Layer 2 of a small transformer language model trained on English Wikipedia (10 layers, counted from 0, width 128). Numbers have three digits each and are written without spaces.
In attention head 4, each number of a token's query is one row of weights dot the token's vector x. The head spreads its attention over the tokens so far by the softmax of query dot key.

Query weights of the head. A number n stands for (n - 500) times 0.0011.
q0: 456478496514525454663624530362572640564503367366634417461367496504614568611385612525441500643417322558529410446570580596540570541529530483725359493337609574514535534409383212393560507663476589518482529559353442388564851406776514540680347527473427554599753376476645598525194592361349260351537617493507481767503485493597449441298507466374221309485619322692729563389461421297482579552399
q1: 483601403394580627637500717423585627439474485479539495601522430516667619605433556519497607603461365530421472446614519500503452615570497461638537554445516589323420603503515322495428422714377617589355470553416418460403481335411410434631398479514463440495616392561552421481243540466475344381569510485585478746576424571447549506449564446370445492601570402654540518375622500463535511562489
q2: 482553491388414446482411432446557391511485629651475595397467283515383339398483408616478657488413497531430685468397447379592582514560591506494506554614361423483577526506458627526648548290486488458330379357524576688341363555341515476465491425529523393466299524450471447503660568500463488567523442370402653316427367485521520522581476383423758548562405526287352330590355718535467491353747
q3: 514637417527429533368388393387484265453467535516410608376537474441457414481552539514576732350455479612524612360379461383595620404507481529412533464610444380475529411439559637603526585291591420397610396432553493572304345436338406564455514503489503318414208523542226386397738467500531542575572317558362652296651432506571449534606399418435824585497481584264358361517431702494507446261716
q4: 497454510456484440682590480453604564602551587555576453453411539533588488525400574540366587500412519550366372507614462564330404535547547453663513562396587505483546498566546135390436608566419602505444612495404437495438639516566628492608541557542485558579619441416643591609339641513492563455571568466632478684467458530535562399443609530554450577414468366562570563516462416530526647557363
q5: 612623413394300518486392452431404307521545478451395337385509432550372351607659752644571734376606486700523572365298384230406603350390526478419622337634455288391342474435414603650311636097630522229830468602463523469171459416238366495593414500573487393369099363603301460605752423603713562757522390682277751268814550367380513673718487361685857586528369736413381304298464678601740551362672
q6: 432546500397181571259409567508365400649522660513385815255456171574429462577480500698684561296740523523545632445292578312672582470557596700356526325655448509483430483423500844735496649312441517234673420560544460574345258334425487406478342734491655522462366522513393418469749465573614556631575419635334702250526524419634314822460561412326735439417745841345208336362530630261536500421846
q7: 479521457598497577536493437532452556610539430700430602366466517464407532542442497588347467570328681520490737548428503455486628597483478587368523566533606434576576440688503457581487712483465468359734325620631554500604404483376544483328437642507620497484277457275403418808664371588455683538601277620564764510468319503588599534560395335612626569639334582303472500497507732606638652263609
q8: 411473409592732728763539457597380306614403424555377249496351368624481347529601690458504313667415425264377620707478675472465403383803500668590447515600583418341567489512571470647478410538500171256602389515473496507580681354448400511526504485687504508522571265459338429557643492411437478671212694472581504496335496555481842671523381471440423598472569381314613311550522388441584296698438
q9: 467460358436504458518613282654517674503719608401426424457393310759376341476640597313449319330606787500303556500656594599670476442542466602625644602486622463466632291598393500575333640514396401418387564476504525503649465417448468682593511589473507658662803602510411725706572574590522742522346346487360599429726538497410307602394465571535411525467341607443484638376625519589347529541442
q10: 469587294541414561667382631624461523250474461549598521564490540253645652441478427586573287486644672448520434580500559640183255363402427471371427543490717343455560542411456543347341390770535611777420453612561572483517423527479449449389592341533526658455511295507480404426328437404385441517548386506479531594640456777687410479212517407440467603577500507675506477463424465542490507475592
q11: 549529389532403476547528485646455290678535534634463367504273252484200523415522512258385332512408455536600566383605550352261977420108477656508602598373496455383399557561265531435617496540707374528377404712655300403449657363437388264396521367598238629523512583481607299421820473589635612439616615496504307390481363699469614512524543613418645441340640558476610624548562454546632456744476
q12: 480380581429575500642679621632548569438466515579548591492570496634523637202593649587496485442568544385480431285352717315286333605178588500561473312595450596404699367504401447519653492638404470407660422424613657222391550575434386496402171649550541682641488666538248409329623473436351667742434643575457524902399550432390593603550271500447347554452418553333197549543691398493570535322496
q13: 445338523287449362572307638754211504500650533452620504396415420420485361589588651418572417926352317500659339580511541754367692474377337474387333523485288619482511533367493353744534405337544733350492600291600578695305405337468647550463540430422511395760356469631552605423551656504655601300565496617449337592311533407616335579454417340364397625587335451519404511515617468578342329508461
q14: 500284547339295399650468507419500374438435596440508504598387450389403337455610588591444573438740633516641297267382348444413279354426382582622346435443465584898393367579416668433485377539544680193676461470387398671620465362529359292447451433359447689600581434470692432310500592602544360496702384364555693336361450564610831540207542294557384358528578436446587470465511655350363272536539
q15: 345546581754312530379454770364514609583507401450639587548481449537515397547554656602366675608561612455399345472398377297492562436681668628449566731352324416461496313466503398521409650294395604641355548302474388620685566556700601216514380646512608237539430618630532627515719555381534435481584511425759569518586163468478610348390420465405643551423344652396318500322431558439567669682665
q16: 476662574639600367481319133496556488658331710720757309575386352651426459534468338504455461724344333316579646537442477626576500405567552342438512504829434597396415448512382473477350318480548606587375748714276286400590527528907706464321484553311565572444324422519610611421436523722435531632355553543396598662686555553389399512598554556620330613537447500606434737476550463701350369561683
q17: 665663558562637596355555598642665292428579335545516352686160603390343441489317356586584466596478520238745525350187425341787425563393529522700561679567481472522526566575803303530266549574336548566639658519419500368554542512541508329283484482475597445665476623541593583581543462346385215422533511404313556482600363615590449484557376664523630758568544504496725346542489621682659660536418
q18: 477550291466481787430515486444753522514650553774314583624564515662347618645548790473631603537601764367761601735533460662599562619627549421537489504656607650394559532576391625511581452443309514444627586533504209390485422534397572526602711715488587489532442589551417529474454699482542453618475352459845488346471649486627461653500405344790356305504586722452500467496478469684669670547398
q19: 610611254733770258569461602518727545583635526500820641624747534291377518556352387422456258677504592410465550529428590444264447581615580448447523576522629488628368325582525458289481678201489574477619550459477554451558473578455624833496564644553414691247600511496336481592598390339778350657551559447668436419519488712223713528630564489508537591385416399469500283585557581619488372668445
q20: 621536639342542691483336549339526425396609278560435331483681245679580523305634555553532438535372576440500662414493480468425493477601530517343438624371256600536544536404572643691456445753566440270436441497563493588497355553485668577480496614385439641191370493605698351563543479269687581461609399247722615580554357463493307472590667556548463390525424483410526530559411314550545409457391
q21: 519338399658542511622374320511514489476452415432395542425530496596329568247233445265407349478662519458338347582504467620458383353500641432346275563358327535397331450348479533489496670534574615463696361358515372489578641231500436312663293453652446640614442214555381558623382515449485511550443395814428527511439557511653486576496244670761457301543693565496379555286570504522346508780402
q22: 507654681544681359540426424442310493483514368574545607496456471374504462493617760371387443533458625485540507711461258259377351658576397483614353475553626361686568469644520464549589446728524556471178577451485265528427475275392588577436500409477496511458447420571511465660441565801665320259404679379345583524479433707550396708478308559504437403711372433504385624529425443745551746727599
q23: 688828359449412465655380574359268646507561567557476377480500356477648661538529411389472434696375667316500449586473580399768546591731411492573395473511543593571666537496412427610477717488597942743391295603700559538469543583541405508260656587689333635515398305401405485473548306580504496400422659580540463320496551341645575135628869541492440488557594618637398553366438545417508718304393
q24: 433587727714496446309555525584416859500511401418516285585554454489350518496514413281568470488627604504500636313296767460579594263427347489553614515463682472588485657449518405448636625648704504481579442444565613440400553676248632686522500407566373348614556339346616598223429496425480575751456537635559540419314583433455798508607455299334733683652684646523586414446523504745814527568601
q25: 424167389440636255566800283479380169430398482443515410437660511636567688676558646353488453582496276553399583560460642485428402543570549418631566518435595668535449465398507544572642533380451439604611366330641676322452747564469657575345753668492493579496442570659460446533629438522592598455504385596767223752486649364308433371518307532460561555658351580615500663340624457597586669457538
q26: 478428434548411460562665617483469414298461448458462485702698551402606661397369522660398453591564527474585714559393518761649629426533330482734323500632601722316500524437380486496532294555396595540477416596705345647675373596628397485333228525469596340413668496603454507540481771446617425440497507328170655458567532585596657272406321431532560522375601454606388813306496642560574541622641
q27: 598559485454558534432606504330336564274620504640564446681646451519557376671454530488516575201663516504574422697676616662551489360515507489673466485314466299631703827289464560603541492171569529462425366411087585571553515326848423311500544813373455446551420599541437500531410523511429634648554452613457552548397517408593372570489320583602511319373599530305617507312662656526662307332558
q28: 342480535624430396462397434358533549449387210437404484604643401626642415414447439367193580442675500606566665474296451484622526381477278407644492641253416472270193690696297421381591485582722611234385419320643597440366412508581399512448641511418537316430480243305466624562716210252337444669482608411352512588351479485560658535454357569583507443436581661415457369589311617474512418649590
q29: 584435623594341433633252644370738591427566578662663455601549633544656422590753416235569438586388318428361514408544500284511489679693433672467655408496592439398397656549692701295262563447369543761550493594668519624552470496409481710453504650452301644432601481765312394425523625580427489496525432428553488379331681640540621538533409719354407408477617638351510613691350430626564372387542
q30: 564655533378694636638421549704591464541471311702504578437448620569255468578715536474587561581383477384641295615586611432508471486595340373536554351529489398288666395534624428550435710600549641232553574639463441457405394574519637433664565736457500299335848551547603260588650729317546571777246578459426515563415683567521447545347356375417560373576563632496572629426558577475589682523556
q31: 443538335597406335336575556587342594500518293489443631315559478733676461518520363264653609316518584459634445595706673496214460592662322450420391460375547447427735584560583533379457333433702578677716555672529556540493639616551530545357354436465443586669581599726703388618534354672565407744500607514186336408625528546346725760376417503645507478633577471570486392463478407461541373477388

Each question shows a short text with each token's key, already scaled and adjusted for position as the last token sees it. A number n stands for (n - 500) times 0.0075.

Then comes the last token's vector x. A number n stands for (n - 500) times 0.0088.

0 ",": 496497422548378384337860509553488446487506494515450563512464495498470496531474513546494454505502
1 " and": 482490431528400390340859517535468452491517504520468547521477520469483500546463478542470461498475
2 " m": 555459414507351348352903506505480474480538523527542519509496509470480519558476557536514454502495
3 "ull": 565540360473374348399875512499465487489531476470522529483436493464501543516505502533494467446522
4 "ione": 512623338460366318380972501471499450492510500517484538493482487490482490517501495538482449517481
x: 495518565445605594540588633554673379562541425487309430635620518719474651343613522656491742637311571511390434490627536735498618579579714401532634449427488242578496628367689562515564444449820640496490399491478259458438633620330571435643373428460406488718652598565366701657552504443364436485363480401517608320439598448611414450479533546556409638516395447698662545527605535604465290417376
Which two tokens does the last token look at most, in order? 0 ",", 1 " and"

0 " three": 440493450540397351384838530525461442504465503506458556503511503542531501539494473493519434478486
1 " co": 483435389505420368428792487511471424462491442574472509530522495481499526519520487572515430562460
2 "tt": 579434350496394350439841485478487476481492488522480519512484483490540503504520498520517445521497
3 "ages": 565540394498410360397879511510505480525499484472470538524454493483519528540463520499502461497480
4 ".": 494512429515394365347844492558460450487506478536461550533474492497478513509496508578473439488495
x: 564668492446341656461488485391381307204507480558415217537683570601409557337656616510223674603359596639320432499589365700466562542416578391505645420391415325580595477371662412560567347499528626644507367488322458365543522552431507549540466558463489539717604438399429540522523541363438516433274523374638420425503586621534614513439505562819497608642468348548726526615656508798385333346482
To which token does the last token give the most attention? 4 "."

0 " search": 425472402513325329372881516508508527514522498490477544491495479505497469544481558492572451501488
1 " for": 483456408516398345387860465554476456496527496515466549501458487514501478517468500513494418494500
2 " the": 509472421511400363376830504534512459511516508497452560520475497516463515525480505536481456471503
3 " best": 565528376491403348379915512501505487477525522498452537465511479500531483588482501508492449496495
4 " uns": 529598378465365322424834524493511445468544519508495476510489521545461525569492490563532456511483
x: 346537600362462557402801461475467436306534518543535314599534494550483419571648411538518554604410781773568499510561444465629534658576415459612623573304536238441631598475539340463525631426599446442563442647426361456511613434492575444666580278565324246649574463516391544627458465571424391567134511467718447247522531557456537352548408412650464566566403469562551564520538694696391331532332
To which token does the last token give the most attention? 3 " best"

0 ".": 489490430538377374334872508565464445483505486533452539535476496495464506505498506580464438486505
1 " They": 475453409508433401386834515520477424489500503490437492518461504478482523507499471531484478486480
2 " have": 525437418518395371364874506543482462482491478500472540449453506522492542540478468523500456487472
3 " three": 558504451532399353359851534520468442491484509504455550497497517541514511544492466506515433463476
4 " store": 556607365475368344379923498500483474496512492540474546461489473493500490508521489551502422480526
x: 315678591549542607543564563417624270352534448455365397532627454498461563337606457607379554672314611648345458467507561560367725616478677397614652394409542255541723528310765568508465523454664651451447478371487440355558492406424552534648360434557523404477637652456324630456629476408488398535378515440476558351531555649586488486383627555628266488500519648550717511593664503771566233453342
To which token does the last token give the most attention? 0 "."

0 "ret": 406449355544430375447859514500490425510509454514440541506481522473534491554499501519513455535512
1 "e": 495426399536404386408847475537455444479500494524464580526475503478492479518457518523522465514472
2 " base": 547455381536376349384865495524485501498499447525484558501504497515539458529499500510549450509500
3 ",": 497501422532388388343831504550495443491502486512460567506465494500480499526474512541500459506503
4 " and": 516501434512410395346840510534470451496515497517468548520478519466490504545466478542473466499479
x: 453706499386386585394518478552474428337476469476463310566859622550525662304596483472200764532349651599254426377572262657446526618395558452631565431415503357566598428387535507463559574550753655538414435524355449497571541515481514451537450409492419493725663518429576692461477616338420467452340499390651320482482598582635591485541386675727441730500535471600676636565562525635416326266347
Which two tokens does the last token look at most, in order? 3 ",", 4 " and"

0 ",": 496497422548378384337860509553488446487506494515450563512464495498470496531474513546494454505502
1 " and": 482490431528400390340859517535468452491517504520468547521477520469483500546463478542470461498475
2 " each": 510491471500427399372833531521510503497512501494444548535530519504472462559504477567510458465477
3 " house": 585511408498361343373894498522500498494472482532460535460482495515496471510493505529524435484488
4 " has": 548546389495394372369868509540497467501495488495488541459450519515486549537482469530508446498472
x: 388651624436343578509541512417453289424450326486428344674667659447520518260515439450291631566387696698274563401634225587495480490377456288553564502442519391478678461296556478535542541465742649459524353566461315400526622522332463431645375530579433471625661593432507655663536452429538434668470549446617310311466571630507540340371398521758548651571482358606744516633517652685465407411408
Which token does the last token look at most, and with what share of its attention? 0 ",", with about 50%

0 " of": 455492411525384370358875496539464439483518510532451572537474508501459502520480498545485434492496
1 " this": 484438430509388401389832523514504455477490500539465551504497519508461485512473510545546454458469
2 " film": 530445423480383395383822523492500472498511470540479529500479483479500540539500535517522419466508
3 ",": 500505416527397395357813502547497444482509489516453569502457490501479508532467513552505457507497
4 " a": 522539436506415356381827525525531440504519518516491563505489474501492503535444522503520447456494
x: 483661451504373534415633605388372435435547441395548236564708380582390605352553480396318599548338796540386471465657456510573642549434510399595557440260537407536690401257637456452468491443583564534436501474503485386507488388505521410517425528513532418651551457570510582601643509430347380630488503389613392408467574586577500530495342697535463845583471290567602678802448550709388278376193
Which token does the last token look at most, and with what share of its attention? 3 ",", with about 50%

0 " the": 470504428530395368376833505533500461510513499508455569528478496514453523529485509530491466471493
1 " time": 491454429536356343355879501509507495473530521546494538464506495495494510521478523489520501510492
2 "—": 528473405507369361376850529518516430478485484512473548525490517498468536544476522544520427496489
3 "the": 583520390507411360413834507505509454510510538481484549532494500513506496528467506565505453464496
4 "se": 503591376481406365392882483502499424493535473516522535495445465462534489535500520534458461509493
x: 586522428456551517509601565301454412379633403503555406607671495718471711294599347607286624514342607634335440391724513674515580621485660387557528449392439343593613641334709460472586575552500574508520523449501316493375532738456598522692395344435450535674603447573486657508407434271418437547410571373473427204523623528546511342508487553704311388499475489682586597584531373705437417549274
To which token does the last token give the most attention? 2 "—"

0 " who": 414488405544390376376887473548496448443472464537481567527493520475472473514510471525477494502459
1 " were": 483462411533382359361873498515490431495501501528463591508475518520477523528460497521483453482467
2 " recording": 515475400498386381346884473523478485521517449532466538497485514486481493581523457502521458483528
3 " with": 527490447523412378360862479556480445488476483541471550494457518499498523541472497523500438517505
4 " other": 518562417509405344387872496560498432465490492519427539515502543529509501556490487563463437471486
x: 492683561403479496525738539402425477432593449618581219571789573704563660475533431451214693640430716676299451554619445642518735602447542356608613393463414289485606461438480449567507500366711510510362520461437413523459564563534537529505330457477385488573457595403467677427567527378352519492380498406576392367462497739576493502428428477513356609543370400741588673621461606806407419361287
To which token does the last token give the most attention? 2 " recording"

0 " |": 478482434530371337340896499539473458489513490517457572519488516487473518540485512539471474495490
1 " C": 513423389503372345404862510507448443474496446533462516563463539486508531521484493543485462509507
2 "ila": 587460384515381337401877504505486431528531492521482571522473548503498508511485488531510451486485
3 "nt": 586549343480418348435866502501497450484507470532447558533481527475530493534486470547451419503486
4 "ro": 516606400483404400427833483498457426481473483534497531538473521449486499527461549572505449547499
x: 583573659429570639437533506554541480421645439432588282464544564726417819387600626657314665582302696635472391307543397599533605520508616385619590530259373329594450527557648602444612462450572533546427494420677462490503576751515470608647436439598371419775560598524429567479418597364513299626312498482688493323501381590544468385397482644564412572499567485650586656539538501564387349510281
To which token does the last token give the most attention? 0 " |"

0 " Bol": 414446312521364314434890504495482452512499482517474517485453473499512541538478520495503469508518
1 "í": 521410352491380366435867470502504400514476472549468540507467533478501485495496545533463446557478
2 "var": 587431375497377320418892530478457452526469496547498521486475541491513539480470485546476456521533
3 ")": 519503406496362334364885518544476476515490489519466561508505519501492522510483516520500479538491
4 ",": 496501416520391387344830507551495443487504489513459561508459490496478504530468516545497456507501
x: 418682424440385593483470497568456415370493465552488223595720690570493627288636549459133642572373685661311417450586347639475548649457546529609524530399378294527660478245672489492522601466534640550441270516401415370404496520454468466528434479444486528787675473519515581404500570384440497494378584350726419444413644636571542507508524558801409682538485388551693616619571500624333360268360
Which two tokens does the last token look at most, in order? 4 ",", 3 ")"

0 " 2": 408469383510374352414880515519464466492467462554456547499514510515495513491508484499533452509521
1 ".": 512472424533381354356863493552466447488494480535466545531473481499471514495493497580464437484506
2 "11": 579448403499366393373900528512472450485452493520480528521533511494508509466498521496484443485482
3 "50": 586537369470385367407902491516466451484493490496455520519514484520517512492508473545485427463527
4 "1": 525546452472372357396838497516470442466513481542484533498524553515530504522514497540522469491511
x: 470536554458513580475460531545475379343473525434538291644655512548358797354518512547357556639317615617320429478625508518562633547375433363502643352505540416529601771480685498575455410487570669586402427526487328358550516519543393482432471390402389387637594650371556521286545426440553387451352409330712494414422534720594650392346416624549336517502435398480662506759508399851250446504324
To which token does the last token give the most attention? 4 "1"

0 "ye": 372448326516358311419932491499512446504495483510498520485471503486541498504452510537514445494470
1 " Bon": 478415373506377337406881530477432462505515471507500534496481476477514541537499522546527450527491
2 "ita": 614425353516362311420924485516477445498530486534489531538507512474554497480488516559479469493518
3 ",": 502505410528386385348830502548496443481506487512464561506458488501481502529466518546501456509499
4 " where": 525562418513414363378870487548455462454511484547502551512450496502508501544482518568478470508479
x: 388748555368420619415525514442433372380547475554487327554733499594459656265647400537339740572421667615394495434507365621517669705327509368639490451398472422582545460398758461595602588543705564440532305387365333391397490608388470484537487422446408579650565562439410573554532470348545471399314506287616340415574539538597460446421532459792376762570344394581597660705611619553387448347351
To which token does the last token give the most attention? 3 ","

0 "vi": 412451379513365314444836488472493451466540490556532540471524469492540511504506547531503451494487
1 " has": 460451397528387373363879510535497466495497488494483543465450520512491547548478469529511449495472
2 " been": 531486400513372365371858511499478456471493494571461575515457523521479513536458501556526450492459
3 " known": 573539425491411420372803526508464456517512535494487580524476462503422478539500492567535430495460
4 " to": 514544422488390370368847495519475451492519512516470559534494497481465507517467528541505475502509
x: 562773482457316479527607566444473344316560465443407338553751668648450668397557480484308616522326726473231585279584249627426728666445676418696546415376583336471624580387643467563512565459713534488401465513393498426543505521379536500441531488473436307674705479471465614466423552433502459475421619419585413405440591627490549522484327618787394720562535353571549594632630567635374513315327
To which token does the last token give the most attention? 4 " to"

0 " and": 484513441534397396338855517538468454492511508526467552523474523472486496549458483546474460495470
1 " Pa": 511413351510361347395879480505469439531515509563481564532484528487464470520510491539461430542503
2 "bl": 589458402493364310410890471468475459469488539572501575517476456492508550483437530561491459496527
3 "a": 558540437513386400373830498545457445519497491501539583503448503486485479510470531545501470490476
4 " Fl": 549604387473379318393901537525421448501507555569515525496528499464487505539434483533493483500533
x: 373549652571427754451600532369539458449568485434645095562638487628590660537641435716392548567347856541482416395574477491657665534331483229539622407508603433633459561495482425457655573399627543654421535453458461525518476570407411493573591357575589351538407660500338519500537531344368605555309711478574417431339377703538467585509517509682398610449506485467561759531544567585313348552276
To which token does the last token give the most attention? 0 " and"

0 " an": 449482377517377342368896545514504478528469496531496542511508486516491524556458493511506463479509
1 " out": 491449419529375338388833506523482465482507501586496532487468510539491510541530506502521435503506
2 "sh": 566462425505409369416802526503495465510512514554505526496469483480524504526445502548507443520492
3 "ut": 566556403512416373428813519476487439563504505578437605511494482487470491524444563489528488493472
4 " at": 541525435492420378401816501537470447505460497543474572517456511512512511523462487556531438529518
x: 500731454490342480457420465482430543313595458376492238566736631597502552394645495433309580515426647524413545398571325562407730567330586298634473494390410330552645605455654485456700566423548505447434378480448485482509580475423498536491446495610442323682622625446442641427452504264552453520374300344548251304517604688553617474357339480785513717585467379471668738706547575635528347424346
Which token does the last token look at most, and with what share of its attention? 0 " an", with about 50%

0 " windows": 446475444534353341358887496476486463507503459490481534471486502455506499533481500526510489460497
1 ".": 511484431535377358341861510554464445484508483536463541529479491495469521492497507588463431481501
2 " At": 531440413496404358414850526512470444493466495530468582528469541487530506556463488577517438504514
3 " the": 516490432504395365365823519524506460520514510503457555528483495514457524514486507541484461465510
4 " rear": 531535470506405331362834498532476508494528503524480532502547526493532471543474481496548467491471
x: 333747667489614499419556463428643402268571643494546217767658657690450560341701287432457642650424750689374537428557579541541573479286687409620628362434416217530621524455527550618530355526583488507562440540527470348432557472534480500439451496519498520680596618492309628568537333552491497577477392548611405539389548499567596471468449529573286469602409626573496597628551661728440317398443
To which token does the last token give the most attention? 0 " windows"

0 " For": 433487385508393320394882488528463443525503504549490559537483480514543445538487521511535425490487
1 "ens": 536412393504414343443845500444502425539546480472472573519471469502523568564480516527496476503507
2 "ic": 542462406533401354397846474508492413504474464545491566507480474514476497534482484547497469517507
3 " Sciences": 538517444506377320376898482501452455501447442560442566479516495494500511550471528542528466472490
4 ",": 498503413517391384346833506550497439487504489516456563507464489501477503530468515545498454508501
x: 419696415449401586478462488559452411374491468546491223614724692572495641287637551464134636575358675670312432443589364633471558652450532532602516526417380280534661475244667490494516601473544629556436270520401412367406508532453460466530431484451478527786655473518519577399503561389438473498374582357718409430409633632564539508502519565812409684537490388560694603621559508637334362266357
Which token does the last token look at most, and with what share of its attention? 4 ",", with about 90%

0 "″": 465528472524376337374809517494453434495473482502487503444474519534505541531513413551479482480507
1 "N": 481424384497400351395882501490477459500465532543517535523489471486563540508475510527497445512533
2 " 2": 559443392496387360404855522508477460471481474556474547496523516515497524493510481503524439504519
3 "°": 540494436534377322382836507489472458495465469510483515513481550494474551509522434561497516501510
4 "06": 502583424480395368385896527462480460491485533533460541531514505501540523463488519475472424468488
x: 498484463452482575529461537462531268319520481395512296617572514594414690197655480469389614571339678461267371410631568667464497599435515317564682543459466420548675643394551500533548425549715603682453468506617542284671582540576508561619471432471394453682612583411512422357510445389398412398333377439609542353356503771566564494327473527453275651598424466617730680614596293616318349485434
Which two tokens does the last token look at most, in order? 3 "°", 0 "″"

0 ".": 489490430538377374334872508565464445483505486533452539535476496495464506505498506580464438486505
1 " |": 502475438524373344343875509543482453497498488518453570513499511495473508529488517546467467497493
2 " II": 549478398506366395367863481514466415487501481526471557488523542466449518500501508560539471504518
3 " |": 519514439514383337348869491535478453497501490515455570510505509490479517536487519543476473486494
4 "\n": 509503425513374363329834521522467447497521494523447546504469487506473511535487506528484459482495
x: 409616564447328611504398547473403385304509444491470279579597439614462612230588606512398670620308590710360348476623304726547540662364667510532560459399449362614604494420640460627513502498625639651380491541438474502380541483527438588578438553518500528679644480418430562525577626462522431545318663450725263315472750681581509506448412577796374753567459436538676602592620497725422376272451
To which token does the last token give the most attention? 4 "\n"

0 " in": 461484403529388377370865500539461435500517494545480561531462496516470516532508498551498424509492
1 " so": 498408411522403356398866548533468439475530540560486523495493481491495477503473471563480447545408
2 "ap": 584452329495365343403894492521483477530450494527520552534472495507512481557476519540506482506478
3 " opera": 555523378491374367375881471496487463502466475536449554472492507460489506552496503524453445481517
4 "s": 501553404501419377389849490519487474490507482510477548516486478500476523509459503548479426512485
x: 421671603482543601516657525452470395312646337442487281583760609620564566440570488415178703605395673659290476370710390556561545721342513345579574503346526329538569589340606369463586481503547513597419456561466387443461730472443487470607440448498444514726674496511519578359425573414498335513342548423673343489417537691526504480454493618640271589595428398730777631565519530641460470551326
Which token does the last token look at most, and with what share of its attention? 3 " opera", with about 80%

0 " Late": 458479399524376350408823519499464473502501455525443560458508490482525479558472541520519433473526
1 " 18th": 513412366520384351398871531495487491499438479527463563503553480526493543496479504476509458472497
2 " century": 556466391503356380358891508488478494487510489540495575484531512483507490489512522547492456485465
3 " |": 521515425509380336350872496538476456489516485519468578508496503486481515548477520542477470494488
4 " A": 508542396498373317371868518533497438498509476494493556512487493479482499514445523505502453473514
x: 450539473399403623404639547507469378419562435409538349594595416550406692356640476378224666490345796591398366462641362551717627669457635468564544282283555374579719557327630480446635453339498560703378418549623453430468614479393449413498407560592522362644480472506490511591575555414292396599404589438592300422481549599500458542410385613584467594491402376665569616684467486614340288481197
Which token does the last token look at most, and with what share of its attention? 3 " |", with about 60%

0 " 1983": 436456411523404374409883482496491472486458489525406561476517532515519501472505498508481455493524
1 ",": 504501424544388387347833502550498443483502491514451564504460497504476503527471512545500455507504
2 " local": 535451410510372358378873498531484449483500505578427525497468519487505526558479536547514445459508
3 " radio": 567506404500392360384859501501513465494476460563428503493512490511462503542469528500520423509498
4 " station": 526542426481343334376848513497497484507520507513496531507518497496492508506489525551541469459513
x: 333633484441606513492583528512569301345670421483464398414454532615514648330583454581342512691309670630330316534689426568476648415377602506672616302485567366591709579323565442525575530413657658522346583572527493307512564465367468640357363423526625538709583702467508711343541480430558457524395455410557533407498435552561488462451375540516320489550451451451787514707548465806420292412351
To which token does the last token give the most attention? 1 ","

0 " is": 453495388550401364362877514506468448513512497530455542511470510497497528535481487526508429504471
1 " in": 494457404523391377369858501534459431498522495545482560529463493519473518531511500552502418505495
2 " the": 512474423511402365370841515528505462512521509504455559530477501513463523522481503539484456476503
3 " church": 562524431519348349364878499495487462469490464539439553485498510482489489528482553540539463474490
4 "yard": 499548417484386378366864492482485495505533512485479519492475513445514468509495497526490476471483
x: 481670547376568540410567508526539466466500562446431427611664601600466675454645452520233557647348817554316398326507433698513501534309746425501638422403516375577715545256690495422525511486637468575505519559642366395550665419512542532622515540493630477642790558404358619447596563541532331505317503509538521436482630566662657454407577599481334456433475532553690624705723439713519359450280
Which token does the last token look at most, and with what share of its attention? 2 " the", with about 70%

0 "\n\n": 487508428528356339328876522538472474493519496521466543499459490510467511539465502531484483489495
1 "After": 483458411527377351375892477525491492467492491536463604486454518495525496534458516548504464498481
2 " the": 511472429509404363371836516529508464515514513503456559528472501518459527524474494540480461473497
3 " band": 567501405505404404394796500501491464501485503515424533496514485496452505537517487524541415509496
4 " att": 499575411440441403444790501529515524452517530518441566497504522478528524548450549501493456501495
x: 529805438437298521588484433488532407485495522438475322678609607665541449287503614579506600594463722575375562605487311645539414465327559234572392529429448348500525438454582441386419419420515535547493292359603450477384579554276516429671448430468363389755637451559153654527530530435567546479282306609594353327519523449368615307530494521452235758441464608453535552636378386713380433346423
To which token does the last token give the most attention? 0 "\n\n"

0 ",": 496497422548378384337860509553488446487506494515450563512464495498470496531474513546494454505502
1 " winner": 499459443529363353355871506522467481500495506529454579495525492492500490556525502517513457506530
2 " of": 534461411508387367356875491533455441485517505525462569542470503497462505518483492542477441496503
3 " the": 528494425505397366366843512533502462518511507508455557534475505518463517522481493539480461479503
4 " best": 512568380481402346372926519505496487472524520504454536476509487499529485579482496513492450499493
x: 447677549419470601474642517324535448310505575382612316675700451616560611381621353506425669520320733734393482536643483611418636589285563266629600497432424334461548483313541583499486630421728530473409585517570509328477395622467520489563357493488515425699598518571312633500476453564479502549198462433529471291449572709463698561533494604532314534509389381649732659532354579643385360518324
To which token does the last token give the most attention? 0 ","

0 " windows": 446475444534353341358887496476486463507503459490481534471486502455506499533481500526510489460497
1 " are": 484467405538384336356885515506469446517527496506440547496475523519501517522465469520480449492476
2 " m": 563455406507357335363902508485482469480548518517543514508505505465494530562472559530519456505505
3 "ull": 571549351468379338409874512474467484490547475465524527489444493458508557515505508526496469446530
4 "ione": 512630330459374314386977498457493447494516499518489540492484479481493495521504498536483451516485
x: 520491574479594595556593660554679382555549449472315406636652496699485675351631506639484739587327573526394406479628540743494640606559713432527629459437477247570510612371705550517562466444812644469506387461523255443446632628302550434654417422463406495701635623559347715635554513445364412493370454392510623301437553458617402419484504557556392630511399454691627568525622505588466300420396
To which token does the last token give the most attention? 1 " are"

0 " released": 494498417497383382355878502499482481496488469528430533532467493479449499556518486527519427472532
1 " in": 496466415521394379371843498535468435502509489547480562529460495523475520532507494551501423510498
2 " July": 558471424506388370392860476510472481461504447532512572505492495490505517517492522518526476493486
3 " 2008": 583537380487394385404877495464497470460504504506444550494516530515509521510499485526521463498480
4 " by": 505535447493399365379845515550515448495472468526472548500484512487504504530483504531489438511490
x: 476631513447414518568572456499480362372527435391425178533686696626527608321480458500360727536375680492410534441626285712490752538438545468587566492297435443518630530353581624496624536462566640446382462529410549310485515560535552430456456502605394359703557506485571614399595598367536390409393469403558279457590529641565587482510377587821492728502449310716808610645550542708440403349236
To which token does the last token give the most attention? 0 " released"

0 "-": 451486390520360311377871524528476429486516489520499543517494485479483535523466513537480435493494
1 "back": 491459429521427387388820508507503505493487455519466516498486441476566474526520502489497424490533
2 ".": 516501430529387364341854507560461451489507477538474547535477483485468523499494506589459439484502
3 " They": 543494422495442404385820519518476433497497495494441498516456506475488532510503472527486480490480
4 " have": 546545417503400368365868507545481464487483473503476541450452506522491549532480470519498459488475
x: 404670659425379598536529532419379279442451346448397375740690623534539500245523401423263673522387680677315576421634369587444528488359475311629529458488525394474667484313547440627567547452728595539547395515447280385497599523373457429681407409547470433642649591496493649631594436419562460635464566397637306290432513665508530363351410532748479643547541445647738538643497614701492390448424
Which token does the last token look at most, and with what share of its attention? 1 "back", with about 40%